Layer 6 of a small transformer language model trained on English Wikipedia (10 layers, counted from 0, width 96).
A neuron adds its activation times its output weights to the MLP's output. To switch it off is to set its activation to zero at one token and run the rest of the model.
A neuron's activation on a vector x is SiLU(gate . x) times (in . x), where the dot is the dot product.

Input weights of the MLP neurons that the questions are about. A number n stands for (n - 128) times 0.0033.
n15 gate: 152, 165, 88, 103, 158, 195, 199, 143, 112, 116, 169, 104, 107, 134, 89, 163, 108, 77, 130, 118, 116, 168, 154, 84, 169, 86, 139, 72, 184, 100, 114, 115, 190, 130, 141, 115, 112, 140, 91, 134, 107, 227, 163, 113, 28, 146, 126, 100, 125, 176, 128, 119, 166, 100, 147, 178, 150, 124, 78, 85, 128, 131, 148, 167, 85, 119, 172, 28, 113, 84, 123, 219, 111, 123, 166, 37, 166, 176, 95, 96, 173, 105, 144, 111, 107, 170, 118, 107, 149, 128, 114, 160, 190, 98, 173, 162
n37 gate: 179, 73, 91, 139, 123, 103, 214, 130, 116, 130, 92, 148, 96, 142, 131, 210, 130, 102, 153, 173, 186, 36, 166, 48, 66, 118, 201, 178, 122, 137, 112, 136, 85, 153, 115, 144, 194, 90, 199, 106, 105, 120, 109, 159, 139, 192, 160, 154, 124, 143, 133, 118, 166, 125, 139, 128, 140, 122, 159, 141, 104, 95, 120, 58, 116, 58, 91, 194, 166, 121, 131, 123, 138, 95, 145, 142, 150, 149, 165, 127, 127, 101, 84, 85, 101, 135, 143, 177, 157, 91, 113, 155, 128, 127, 54, 186
n75 gate: 80, 122, 188, 122, 45, 90, 68, 150, 92, 115, 119, 159, 169, 121, 29, 115, 100, 84, 136, 166, 186, 153, 128, 174, 117, 106, 159, 154, 93, 108, 86, 100, 134, 100, 88, 205, 149, 139, 105, 128, 112, 118, 90, 183, 138, 35, 197, 209, 94, 124, 203, 78, 225, 158, 103, 88, 173, 166, 108, 84, 134, 132, 35, 199, 216, 163, 180, 158, 174, 116, 132, 86, 153, 149, 79, 163, 109, 147, 80, 60, 65, 92, 141, 99, 128, 91, 53, 107, 102, 150, 143, 148, 114, 115, 168, 107
n103 gate: 135, 143, 39, 120, 158, 210, 194, 119, 87, 167, 169, 114, 127, 83, 103, 164, 192, 83, 134, 203, 74, 129, 132, 195, 119, 145, 120, 151, 136, 83, 160, 87, 129, 147, 150, 189, 72, 148, 146, 116, 153, 57, 144, 145, 147, 85, 181, 140, 112, 106, 114, 119, 148, 76, 148, 160, 117, 51, 117, 76, 118, 78, 198, 84, 151, 154, 124, 203, 178, 137, 152, 172, 132, 69, 121, 184, 132, 145, 128, 161, 83, 123, 161, 126, 112, 154, 60, 135, 160, 249, 91, 96, 93, 93, 33, 116
n208 gate: 159, 62, 129, 115, 96, 112, 159, 99, 164, 127, 75, 142, 173, 148, 138, 155, 166, 162, 127, 102, 116, 68, 137, 161, 177, 88, 116, 161, 86, 97, 182, 113, 76, 101, 114, 82, 103, 134, 141, 137, 149, 77, 149, 137, 124, 122, 98, 198, 96, 102, 133, 116, 122, 86, 143, 105, 141, 103, 163, 107, 133, 72, 114, 148, 126, 189, 110, 85, 158, 195, 88, 141, 132, 76, 137, 111, 124, 102, 120, 118, 179, 106, 106, 167, 133, 147, 105, 137, 102, 54, 87, 148, 120, 131, 127, 154
n221 gate: 100, 140, 99, 135, 75, 128, 159, 149, 105, 72, 130, 124, 159, 203, 99, 141, 82, 135, 121, 150, 210, 115, 97, 145, 119, 120, 39, 192, 104, 119, 144, 160, 179, 184, 148, 138, 126, 98, 56, 74, 135, 164, 140, 85, 46, 100, 166, 185, 119, 103, 151, 143, 175, 146, 89, 152, 99, 194, 180, 161, 130, 153, 102, 150, 112, 27, 76, 176, 165, 148, 131, 147, 72, 137, 89, 196, 145, 178, 151, 198, 108, 113, 161, 104, 100, 178, 97, 114, 68, 84, 136, 125, 152, 95, 172, 176
n255 gate: 208, 143, 138, 149, 66, 164, 166, 69, 150, 128, 163, 153, 142, 109, 94, 112, 145, 141, 132, 116, 127, 124, 105, 172, 123, 104, 113, 159, 75, 47, 181, 185, 154, 108, 99, 112, 125, 107, 193, 79, 97, 104, 117, 135, 112, 129, 100, 208, 134, 95, 121, 159, 125, 119, 144, 79, 148, 168, 190, 179, 178, 112, 110, 202, 124, 143, 84, 160, 153, 69, 133, 96, 187, 165, 108, 171, 129, 119, 135, 161, 117, 72, 109, 133, 158, 160, 143, 161, 121, 64, 109, 114, 133, 77, 143, 153
n15 in: 97, 115, 136, 93, 79, 160, 207, 129, 166, 114, 117, 115, 210, 91, 46, 132, 138, 76, 168, 59, 120, 162, 140, 225, 122, 145, 176, 123, 137, 185, 120, 108, 133, 196, 138, 169, 119, 91, 95, 168, 195, 141, 184, 102, 170, 196, 161, 215, 83, 148, 160, 162, 80, 98, 189, 137, 165, 114, 154, 166, 142, 166, 104, 152, 159, 144, 105, 147, 81, 66, 118, 123, 124, 111, 137, 89, 148, 100, 134, 205, 82, 103, 96, 152, 78, 122, 182, 105, 150, 164, 27, 106, 195, 124, 122, 171
n37 in: 129, 91, 131, 168, 119, 131, 46, 182, 151, 143, 157, 175, 122, 117, 155, 123, 148, 92, 89, 129, 227, 113, 86, 55, 94, 135, 167, 103, 118, 128, 104, 114, 94, 91, 140, 125, 182, 151, 89, 119, 140, 100, 101, 127, 172, 83, 95, 60, 110, 106, 157, 174, 116, 144, 118, 93, 170, 130, 71, 194, 151, 138, 111, 103, 122, 75, 60, 189, 128, 97, 131, 161, 109, 91, 109, 79, 180, 96, 86, 101, 196, 185, 135, 112, 146, 169, 131, 140, 162, 69, 83, 141, 53, 151, 121, 146
n75 in: 135, 105, 112, 116, 49, 92, 160, 111, 146, 181, 95, 197, 128, 89, 72, 124, 170, 178, 177, 150, 123, 136, 207, 106, 170, 97, 137, 127, 100, 108, 187, 90, 112, 243, 141, 141, 163, 96, 214, 165, 193, 32, 176, 182, 80, 160, 69, 181, 174, 93, 56, 91, 141, 112, 70, 167, 107, 189, 171, 169, 154, 53, 148, 140, 209, 119, 60, 48, 115, 100, 111, 179, 135, 141, 108, 99, 148, 119, 164, 111, 95, 97, 119, 151, 86, 135, 179, 185, 190, 84, 191, 157, 131, 65, 141, 145
n103 in: 161, 184, 125, 187, 117, 74, 132, 166, 100, 166, 176, 31, 174, 102, 199, 44, 128, 59, 204, 103, 188, 168, 103, 108, 86, 143, 141, 169, 141, 120, 93, 96, 151, 90, 148, 175, 149, 116, 162, 106, 119, 104, 135, 129, 120, 41, 128, 46, 108, 121, 113, 42, 174, 104, 116, 90, 89, 29, 114, 117, 155, 91, 167, 93, 133, 109, 82, 182, 101, 115, 144, 98, 143, 52, 121, 147, 120, 127, 112, 127, 93, 138, 175, 161, 149, 127, 161, 185, 140, 177, 166, 107, 142, 108, 161, 41
n208 in: 97, 185, 73, 51, 193, 188, 163, 118, 142, 194, 159, 148, 147, 129, 125, 108, 164, 103, 175, 104, 102, 144, 129, 108, 61, 147, 165, 166, 116, 158, 102, 145, 138, 134, 145, 105, 141, 61, 188, 175, 67, 81, 158, 104, 170, 118, 223, 85, 149, 168, 120, 150, 186, 125, 81, 134, 95, 151, 120, 151, 193, 138, 139, 150, 148, 122, 103, 125, 164, 167, 157, 111, 144, 97, 150, 145, 148, 121, 175, 137, 118, 144, 111, 147, 145, 84, 114, 155, 195, 188, 147, 86, 199, 136, 131, 116
n221 in: 133, 171, 160, 105, 40, 181, 89, 170, 152, 99, 133, 206, 160, 173, 177, 130, 133, 204, 120, 101, 128, 173, 129, 87, 54, 167, 59, 169, 109, 143, 132, 144, 43, 110, 137, 105, 139, 134, 118, 109, 114, 100, 166, 82, 140, 83, 127, 121, 82, 182, 165, 64, 170, 88, 151, 143, 106, 183, 128, 186, 110, 139, 218, 143, 186, 101, 91, 128, 122, 138, 27, 150, 88, 66, 98, 169, 148, 227, 153, 126, 91, 76, 123, 94, 182, 140, 77, 154, 143, 101, 67, 130, 118, 46, 142, 138
n255 in: 172, 130, 92, 125, 85, 136, 64, 98, 191, 151, 130, 94, 50, 124, 146, 80, 132, 111, 128, 140, 134, 95, 148, 122, 178, 107, 132, 125, 134, 104, 147, 118, 103, 110, 124, 130, 198, 147, 103, 143, 174, 99, 125, 147, 127, 113, 156, 128, 107, 164, 70, 150, 229, 130, 134, 158, 108, 132, 162, 102, 120, 166, 209, 115, 147, 118, 96, 111, 108, 91, 105, 126, 160, 180, 185, 97, 201, 167, 114, 139, 137, 134, 88, 104, 129, 135, 151, 104, 202, 151, 98, 158, 118, 158, 82, 115

Output weights of the MLP neurons that the questions are about. A number n stands for (n - 128) times 0.003.
n15: 142, 63, 149, 115, 114, 136, 56, 117, 128, 143, 120, 146, 144, 232, 133, 123, 153, 180, 126, 164, 131, 120, 49, 104, 104, 129, 138, 128, 109, 121, 120, 82, 66, 117, 135, 167, 88, 150, 91, 81, 142, 111, 135, 175, 128, 81, 107, 87, 101, 121, 89, 151, 136, 162, 94, 123, 171, 97, 95, 117, 164, 172, 142, 127, 204, 117, 127, 124, 125, 112, 95, 145, 120, 145, 99, 154, 127, 65, 183, 128, 81, 150, 86, 53, 85, 105, 162, 116, 32, 171, 131, 215, 104, 171, 93, 103
n37: 164, 162, 131, 124, 151, 75, 138, 94, 111, 145, 95, 156, 155, 100, 160, 127, 184, 94, 48, 60, 105, 201, 98, 139, 99, 152, 155, 166, 177, 139, 177, 126, 107, 115, 142, 91, 131, 162, 114, 113, 136, 162, 61, 166, 110, 103, 81, 181, 125, 164, 200, 146, 88, 175, 129, 144, 159, 91, 141, 200, 98, 178, 155, 133, 71, 132, 117, 131, 145, 83, 130, 83, 191, 80, 110, 118, 156, 141, 75, 119, 131, 191, 166, 153, 150, 126, 95, 103, 73, 32, 185, 123, 116, 102, 57, 69
n75: 130, 129, 157, 120, 86, 118, 77, 45, 103, 109, 160, 148, 100, 136, 53, 123, 159, 89, 150, 55, 152, 171, 186, 79, 114, 176, 156, 88, 95, 89, 65, 117, 113, 149, 131, 168, 112, 91, 122, 121, 69, 118, 103, 106, 167, 114, 154, 198, 96, 88, 126, 66, 226, 192, 51, 109, 145, 153, 195, 132, 221, 89, 147, 103, 48, 91, 140, 68, 133, 129, 171, 122, 212, 174, 138, 100, 101, 108, 203, 50, 147, 96, 147, 105, 130, 110, 178, 167, 150, 145, 210, 204, 116, 156, 138, 142
n103: 135, 58, 155, 124, 143, 140, 141, 86, 164, 37, 162, 95, 140, 167, 133, 116, 55, 92, 209, 148, 120, 81, 127, 104, 101, 140, 127, 144, 112, 113, 139, 80, 86, 118, 152, 130, 84, 95, 105, 173, 136, 167, 107, 155, 165, 171, 150, 87, 177, 122, 129, 82, 159, 99, 98, 176, 109, 209, 121, 102, 62, 92, 96, 97, 104, 132, 96, 100, 103, 89, 192, 100, 75, 202, 132, 160, 146, 147, 127, 176, 58, 93, 129, 158, 218, 181, 101, 96, 141, 29, 81, 78, 112, 162, 114, 113
n208: 176, 120, 125, 131, 50, 41, 107, 186, 141, 163, 94, 102, 116, 79, 141, 107, 205, 150, 103, 113, 141, 110, 128, 200, 114, 111, 59, 161, 117, 141, 100, 125, 90, 95, 145, 88, 75, 136, 78, 76, 248, 72, 122, 143, 120, 147, 93, 201, 73, 226, 144, 119, 122, 86, 170, 185, 124, 115, 115, 130, 147, 112, 110, 147, 174, 148, 92, 115, 98, 88, 122, 145, 87, 72, 163, 132, 142, 179, 167, 150, 158, 112, 101, 119, 112, 90, 86, 108, 85, 149, 151, 109, 101, 76, 107, 104
n221: 112, 77, 87, 110, 196, 207, 154, 115, 148, 115, 114, 174, 135, 128, 95, 154, 170, 65, 96, 72, 136, 139, 149, 112, 186, 144, 119, 132, 121, 122, 168, 161, 196, 62, 106, 129, 92, 161, 51, 157, 140, 97, 99, 141, 169, 165, 127, 101, 161, 53, 146, 82, 91, 176, 95, 131, 49, 172, 126, 131, 115, 98, 105, 33, 143, 72, 105, 135, 96, 93, 111, 165, 45, 120, 76, 96, 164, 86, 139, 146, 151, 72, 171, 97, 129, 116, 183, 186, 116, 139, 125, 65, 165, 146, 106, 137
n255: 203, 125, 156, 116, 141, 128, 113, 171, 138, 190, 146, 163, 145, 122, 103, 100, 158, 172, 107, 156, 70, 197, 171, 177, 99, 106, 142, 140, 25, 140, 163, 85, 140, 165, 133, 123, 120, 126, 165, 129, 54, 145, 151, 120, 151, 77, 104, 189, 87, 208, 146, 149, 56, 136, 126, 40, 177, 117, 155, 152, 174, 92, 105, 201, 111, 110, 107, 87, 110, 146, 109, 130, 100, 86, 108, 111, 80, 70, 168, 117, 153, 96, 117, 152, 118, 145, 94, 126, 119, 204, 123, 193, 116, 83, 106, 117

Each question names a token from some text and the token that comes next. It shows the vector x that enters the MLP there. A number n stands for (n - 128) times 0.034.

Then comes g, the gradient of the next token's log-probability with respect to the MLP's output, scaled to length 1. A neuron's effect is roughly proportional to its activation times (output weights . g). A number n stands for (n - 128) times 0.0033.

"off", then "."
x: 155, 154, 131, 133, 151, 179, 119, 165, 147, 61, 95, 159, 150, 189, 154, 145, 125, 104, 116, 136, 114, 124, 134, 126, 184, 140, 144, 197, 133, 143, 129, 135, 107, 157, 128, 92, 89, 163, 98, 205, 176, 161, 59, 99, 142, 97, 101, 156, 214, 103, 127, 110, 163, 113, 125, 102, 112, 190, 110, 149, 118, 104, 114, 141, 130, 78, 147, 124, 151, 166, 55, 132, 152, 137, 142, 131, 153, 60, 90, 124, 95, 143, 96, 107, 77, 147, 125, 121, 170, 121, 106, 112, 99, 151, 153, 116
g: 102, 208, 160, 104, 114, 127, 174, 65, 169, 135, 152, 135, 113, 176, 148, 88, 145, 159, 118, 147, 135, 123, 141, 127, 107, 193, 36, 151, 162, 157, 146, 92, 134, 79, 142, 120, 94, 107, 182, 142, 112, 97, 149, 120, 125, 149, 142, 130, 124, 135, 162, 171, 120, 100, 139, 147, 194, 114, 124, 160, 81, 165, 121, 152, 136, 98, 101, 149, 156, 104, 99, 145, 133, 126, 156, 140, 91, 98, 82, 151, 125, 138, 98, 98, 122, 106, 120, 112, 104, 170, 80, 106, 158, 165, 168, 60
Which neuron, switched off, raises the next token's probability most? n221

" the", then " "
x: 148, 143, 154, 134, 151, 222, 53, 129, 132, 150, 121, 129, 110, 146, 153, 136, 138, 118, 131, 141, 134, 134, 146, 136, 157, 136, 148, 123, 167, 134, 140, 180, 109, 122, 133, 117, 102, 134, 120, 143, 139, 123, 132, 142, 143, 94, 95, 103, 168, 153, 104, 112, 112, 100, 115, 151, 102, 175, 116, 105, 148, 72, 122, 122, 145, 125, 125, 144, 184, 134, 154, 128, 154, 90, 146, 129, 114, 112, 109, 144, 104, 143, 114, 135, 151, 137, 96, 123, 139, 10, 89, 113, 183, 140, 93, 103
g: 126, 170, 117, 90, 195, 123, 145, 118, 140, 157, 126, 149, 105, 166, 126, 147, 145, 155, 194, 153, 201, 143, 157, 120, 55, 128, 176, 154, 179, 161, 128, 109, 118, 115, 157, 149, 192, 76, 167, 89, 101, 53, 145, 117, 113, 154, 106, 76, 120, 156, 79, 100, 133, 115, 163, 75, 97, 95, 145, 133, 120, 106, 103, 133, 100, 158, 166, 124, 139, 156, 138, 95, 172, 121, 152, 175, 165, 159, 166, 114, 136, 149, 110, 122, 145, 87, 161, 144, 129, 114, 137, 158, 134, 115, 151, 101
Which neuron, switched off, lowers the next token's probability most? n221

" b", then "er"
x: 130, 126, 101, 114, 171, 205, 102, 109, 203, 188, 125, 114, 102, 116, 172, 119, 146, 124, 102, 162, 106, 139, 149, 86, 151, 133, 123, 141, 157, 163, 110, 165, 141, 207, 103, 123, 109, 172, 98, 156, 213, 126, 124, 128, 185, 138, 123, 99, 187, 67, 117, 92, 123, 137, 124, 110, 140, 129, 105, 137, 157, 101, 118, 141, 148, 125, 139, 108, 166, 195, 92, 128, 129, 91, 162, 133, 51, 97, 108, 152, 131, 159, 108, 98, 122, 132, 122, 127, 128, 108, 134, 99, 109, 140, 95, 93
g: 98, 156, 110, 207, 154, 137, 126, 93, 123, 131, 51, 121, 159, 184, 115, 148, 149, 120, 108, 106, 171, 106, 95, 80, 112, 138, 166, 129, 123, 127, 180, 71, 71, 138, 149, 63, 135, 197, 158, 158, 110, 128, 107, 118, 94, 149, 103, 139, 131, 116, 136, 154, 136, 110, 94, 133, 141, 106, 138, 166, 102, 127, 160, 87, 149, 95, 147, 83, 151, 117, 178, 205, 172, 140, 126, 138, 98, 92, 118, 163, 74, 170, 132, 120, 129, 134, 101, 95, 120, 124, 157, 159, 141, 156, 148, 167
Which neuron, switched off, lowers the next token's probability most? n15

" ", then "9"
x: 74, 177, 118, 121, 117, 152, 90, 104, 189, 39, 97, 150, 134, 144, 102, 113, 106, 152, 121, 127, 126, 134, 170, 157, 129, 127, 156, 137, 169, 113, 173, 132, 139, 166, 80, 114, 82, 150, 163, 150, 118, 198, 98, 167, 116, 152, 124, 81, 177, 167, 120, 124, 104, 87, 172, 158, 129, 151, 104, 97, 181, 149, 135, 110, 130, 93, 148, 53, 150, 121, 109, 110, 169, 135, 153, 160, 135, 91, 162, 116, 105, 133, 91, 137, 133, 78, 118, 150, 122, 70, 104, 99, 109, 196, 84, 82
g: 102, 120, 192, 113, 115, 133, 138, 112, 126, 105, 156, 101, 173, 102, 98, 128, 100, 125, 118, 143, 117, 116, 137, 100, 198, 113, 161, 167, 161, 149, 170, 137, 99, 122, 132, 187, 187, 183, 92, 106, 131, 101, 146, 116, 87, 180, 119, 124, 126, 125, 158, 130, 49, 129, 191, 121, 141, 87, 103, 122, 171, 154, 48, 166, 133, 83, 161, 106, 127, 142, 147, 149, 86, 121, 142, 134, 134, 138, 161, 127, 157, 149, 106, 153, 140, 119, 109, 111, 147, 196, 138, 192, 158, 129, 161, 179
Which neuron, switched off, raises the next token's probability most? n103

"10", then "5"
x: 195, 112, 95, 124, 121, 197, 60, 131, 59, 75, 86, 150, 152, 146, 163, 119, 108, 190, 81, 135, 124, 112, 175, 115, 159, 126, 144, 166, 147, 171, 122, 141, 102, 170, 137, 91, 96, 124, 128, 169, 66, 171, 155, 144, 165, 164, 149, 171, 174, 78, 131, 93, 152, 111, 131, 109, 102, 166, 140, 107, 162, 102, 133, 97, 149, 84, 164, 95, 167, 120, 134, 174, 140, 137, 151, 102, 114, 140, 107, 142, 82, 139, 120, 132, 122, 93, 114, 134, 149, 130, 122, 142, 135, 143, 117, 144
g: 102, 140, 121, 98, 142, 106, 138, 107, 174, 113, 74, 105, 133, 87, 146, 113, 124, 149, 97, 119, 112, 157, 183, 171, 114, 98, 180, 172, 150, 148, 175, 154, 126, 172, 63, 101, 123, 153, 148, 121, 104, 134, 135, 138, 154, 171, 112, 69, 83, 149, 136, 141, 159, 124, 157, 168, 135, 68, 130, 141, 184, 172, 142, 163, 198, 126, 145, 119, 86, 116, 117, 112, 131, 118, 160, 149, 123, 208, 158, 121, 155, 149, 168, 152, 96, 102, 135, 162, 122, 168, 80, 137, 106, 168, 103, 182
Which neuron, switched off, raises the next token's probability most? n103

" stud", then "i"
x: 98, 128, 152, 117, 191, 193, 136, 99, 216, 179, 31, 106, 127, 122, 140, 151, 79, 167, 117, 175, 126, 146, 114, 97, 151, 133, 74, 158, 170, 114, 104, 163, 120, 163, 106, 99, 128, 184, 162, 156, 174, 143, 138, 110, 149, 157, 99, 174, 221, 132, 115, 101, 93, 96, 118, 157, 110, 106, 108, 110, 128, 146, 156, 127, 152, 92, 134, 158, 124, 144, 125, 142, 145, 104, 126, 118, 139, 122, 121, 127, 139, 151, 129, 129, 79, 115, 140, 89, 106, 81, 114, 119, 80, 120, 82, 168
g: 114, 132, 146, 197, 124, 137, 140, 161, 142, 144, 149, 127, 150, 80, 171, 79, 111, 149, 135, 138, 111, 99, 115, 149, 157, 47, 190, 137, 116, 173, 134, 186, 175, 87, 113, 102, 119, 146, 119, 164, 164, 128, 126, 89, 134, 93, 41, 132, 151, 92, 132, 165, 167, 169, 173, 149, 132, 155, 109, 155, 141, 164, 101, 160, 88, 149, 178, 146, 134, 122, 130, 133, 143, 136, 118, 110, 98, 76, 150, 118, 162, 112, 143, 122, 173, 141, 206, 153, 118, 150, 150, 70, 109, 109, 118, 135
Which neuron, switched off, lowers the next token's probability most? n103

" con", then "clud"
x: 89, 151, 151, 96, 154, 195, 106, 110, 155, 119, 147, 121, 144, 186, 165, 115, 94, 165, 122, 151, 152, 127, 136, 121, 116, 143, 70, 146, 199, 152, 135, 145, 115, 132, 107, 128, 136, 143, 144, 113, 154, 184, 107, 170, 126, 106, 127, 150, 165, 118, 121, 137, 88, 173, 130, 187, 142, 143, 154, 71, 177, 90, 121, 90, 86, 102, 130, 141, 129, 115, 153, 166, 250, 103, 173, 173, 129, 117, 177, 128, 126, 136, 63, 112, 139, 121, 120, 112, 82, 122, 120, 87, 116, 163, 98, 94
g: 141, 131, 132, 193, 82, 124, 133, 154, 99, 135, 116, 121, 171, 152, 126, 128, 138, 157, 88, 135, 177, 100, 181, 163, 68, 162, 132, 142, 116, 108, 154, 134, 135, 125, 220, 97, 132, 115, 168, 122, 123, 154, 118, 170, 56, 140, 142, 140, 102, 108, 79, 193, 184, 164, 98, 119, 123, 122, 139, 147, 159, 102, 182, 94, 75, 135, 175, 164, 124, 116, 89, 84, 139, 116, 131, 158, 146, 120, 112, 107, 105, 112, 171, 141, 143, 147, 139, 179, 154, 129, 137, 192, 77, 149, 125, 126
Which two neurons, each switched off alone, lower its probability most, in order? n75, n221

"ot", then " ad"
x: 139, 131, 98, 148, 87, 143, 119, 176, 164, 188, 134, 77, 160, 182, 122, 150, 147, 187, 112, 143, 154, 100, 153, 196, 119, 138, 173, 163, 110, 144, 126, 99, 197, 159, 168, 156, 133, 139, 159, 154, 118, 113, 199, 153, 81, 86, 138, 123, 177, 69, 97, 113, 161, 65, 137, 65, 196, 132, 90, 126, 156, 103, 119, 157, 154, 94, 104, 160, 159, 116, 197, 165, 164, 112, 91, 103, 153, 108, 133, 133, 108, 107, 105, 146, 102, 107, 101, 139, 116, 112, 167, 121, 185, 143, 113, 139
g: 130, 105, 206, 165, 74, 120, 146, 119, 102, 110, 135, 122, 135, 128, 96, 142, 104, 107, 140, 177, 129, 126, 114, 120, 127, 118, 189, 70, 88, 57, 83, 105, 149, 95, 217, 132, 101, 149, 104, 129, 129, 116, 121, 110, 115, 146, 146, 114, 150, 154, 110, 144, 130, 110, 123, 157, 176, 126, 126, 144, 149, 103, 92, 114, 134, 159, 130, 176, 135, 168, 195, 178, 172, 153, 118, 92, 209, 135, 85, 170, 162, 126, 103, 78, 82, 99, 148, 125, 111, 147, 146, 104, 138, 85, 126, 131
Which neuron, switched off, lowers the next token's probability most? n75

" two", then " bl"
x: 177, 167, 120, 106, 128, 219, 67, 108, 173, 84, 122, 137, 186, 185, 110, 85, 116, 153, 146, 108, 122, 138, 133, 133, 131, 126, 145, 138, 155, 168, 118, 140, 126, 150, 123, 86, 116, 150, 113, 181, 148, 94, 154, 111, 173, 122, 154, 168, 147, 141, 128, 80, 140, 66, 120, 141, 135, 131, 132, 99, 144, 147, 119, 111, 125, 70, 118, 132, 189, 141, 135, 135, 144, 92, 107, 125, 140, 123, 109, 155, 133, 178, 93, 160, 108, 91, 97, 162, 138, 88, 150, 84, 140, 104, 122, 96
g: 190, 97, 61, 157, 85, 131, 135, 190, 89, 148, 150, 108, 168, 171, 199, 144, 136, 95, 90, 98, 178, 81, 145, 146, 134, 58, 155, 202, 99, 135, 126, 88, 145, 114, 148, 116, 153, 114, 118, 170, 93, 165, 101, 170, 111, 83, 129, 159, 155, 124, 134, 150, 143, 130, 130, 158, 132, 181, 136, 74, 147, 110, 133, 100, 136, 124, 140, 130, 157, 142, 97, 133, 137, 135, 186, 110, 137, 188, 174, 143, 123, 91, 124, 134, 170, 132, 150, 129, 171, 105, 144, 142, 117, 123, 160, 149
Which neuron, switched off, lowers the next token's probability most? n208

" w", then "art"
x: 128, 138, 128, 98, 163, 183, 117, 113, 135, 177, 123, 122, 117, 143, 162, 143, 101, 142, 93, 150, 201, 135, 129, 80, 167, 141, 138, 180, 143, 145, 141, 164, 182, 161, 108, 120, 151, 158, 120, 131, 180, 144, 116, 115, 142, 131, 135, 86, 193, 107, 95, 95, 143, 106, 183, 125, 122, 158, 120, 128, 158, 106, 158, 111, 161, 82, 88, 140, 153, 149, 119, 161, 111, 71, 207, 120, 114, 88, 83, 103, 151, 163, 112, 107, 127, 164, 142, 148, 94, 78, 134, 106, 142, 115, 79, 40
g: 162, 162, 126, 134, 98, 126, 127, 114, 170, 158, 153, 110, 139, 166, 68, 156, 97, 150, 101, 133, 148, 119, 129, 35, 84, 65, 162, 141, 129, 164, 144, 109, 119, 138, 142, 125, 149, 164, 182, 80, 133, 126, 54, 163, 84, 125, 119, 94, 125, 129, 114, 101, 90, 213, 80, 133, 185, 138, 151, 109, 103, 152, 95, 84, 111, 139, 190, 140, 139, 159, 138, 127, 136, 108, 134, 108, 111, 148, 130, 124, 117, 67, 173, 126, 108, 78, 169, 92, 136, 138, 122, 140, 118, 118, 94, 114
Which neuron, switched off, raises the next token's probability most? n15

"9", then ","
x: 116, 148, 223, 150, 138, 167, 69, 112, 124, 100, 137, 130, 124, 163, 98, 112, 125, 163, 127, 153, 100, 130, 118, 118, 122, 149, 117, 187, 144, 88, 158, 153, 99, 171, 76, 141, 62, 136, 162, 163, 105, 129, 117, 104, 167, 170, 139, 126, 157, 85, 132, 173, 159, 84, 161, 110, 151, 112, 103, 155, 122, 113, 133, 144, 108, 92, 156, 124, 135, 106, 136, 36, 144, 187, 81, 148, 144, 140, 89, 100, 87, 145, 113, 146, 105, 89, 109, 106, 62, 136, 36, 94, 161, 160, 166, 122
g: 192, 94, 107, 136, 167, 121, 149, 92, 143, 71, 108, 122, 118, 125, 125, 96, 122, 201, 66, 179, 85, 131, 92, 157, 175, 163, 132, 77, 118, 139, 120, 142, 98, 115, 92, 101, 159, 153, 133, 149, 195, 189, 174, 140, 85, 131, 99, 168, 128, 114, 127, 147, 105, 102, 146, 158, 108, 85, 114, 138, 138, 95, 93, 175, 96, 76, 97, 97, 142, 187, 120, 173, 150, 143, 99, 107, 137, 162, 110, 97, 113, 167, 113, 135, 128, 147, 145, 155, 136, 125, 122, 184, 90, 100, 112, 141
Which neuron, switched off, raises the next token's probability most? n255

" over", then "d"
x: 130, 145, 165, 103, 140, 179, 99, 124, 197, 159, 165, 123, 143, 189, 147, 102, 73, 146, 95, 178, 123, 138, 122, 135, 96, 133, 110, 150, 118, 123, 158, 95, 135, 142, 113, 109, 87, 143, 132, 160, 167, 157, 121, 108, 132, 152, 104, 131, 179, 164, 120, 90, 154, 170, 167, 103, 124, 156, 132, 109, 158, 97, 112, 89, 93, 135, 186, 137, 197, 92, 112, 125, 155, 54, 136, 164, 100, 77, 109, 138, 119, 140, 77, 131, 94, 186, 118, 110, 124, 93, 184, 55, 132, 121, 101, 127
g: 137, 111, 77, 87, 165, 129, 128, 90, 191, 104, 92, 102, 118, 144, 150, 141, 103, 96, 167, 126, 87, 124, 181, 125, 177, 121, 111, 129, 128, 157, 142, 129, 107, 145, 92, 186, 148, 122, 80, 120, 72, 175, 96, 152, 137, 139, 89, 123, 119, 110, 170, 83, 138, 209, 125, 148, 49, 135, 124, 154, 180, 125, 135, 136, 97, 151, 136, 115, 108, 93, 176, 155, 145, 122, 136, 108, 132, 114, 111, 114, 172, 120, 168, 119, 144, 75, 104, 187, 96, 167, 182, 122, 78, 124, 119, 102
Which neuron, switched off, lowers the next token's probability most? n75

"9", then "4"
x: 173, 120, 149, 152, 103, 164, 51, 105, 86, 76, 135, 210, 199, 144, 118, 115, 88, 185, 102, 157, 128, 110, 185, 144, 125, 128, 145, 124, 197, 122, 123, 151, 70, 174, 93, 145, 57, 138, 133, 157, 114, 166, 190, 127, 162, 173, 123, 179, 144, 106, 113, 134, 178, 103, 135, 140, 111, 123, 166, 125, 134, 120, 137, 123, 120, 100, 154, 97, 184, 99, 113, 153, 135, 127, 139, 94, 126, 122, 123, 107, 155, 146, 96, 132, 132, 57, 107, 111, 118, 142, 95, 167, 136, 154, 132, 126
g: 94, 102, 151, 95, 167, 103, 128, 118, 177, 100, 88, 154, 142, 83, 127, 95, 117, 126, 118, 141, 101, 132, 173, 124, 119, 79, 165, 175, 140, 118, 185, 148, 123, 117, 97, 67, 148, 139, 192, 127, 89, 150, 125, 127, 126, 121, 112, 68, 109, 144, 149, 142, 167, 114, 168, 159, 85, 96, 121, 143, 171, 151, 142, 214, 179, 119, 144, 99, 97, 121, 84, 128, 134, 110, 155, 181, 108, 209, 122, 165, 143, 158, 124, 146, 109, 118, 119, 170, 146, 167, 70, 131, 105, 147, 97, 139
Which neuron, switched off, raises the next token's probability most? n75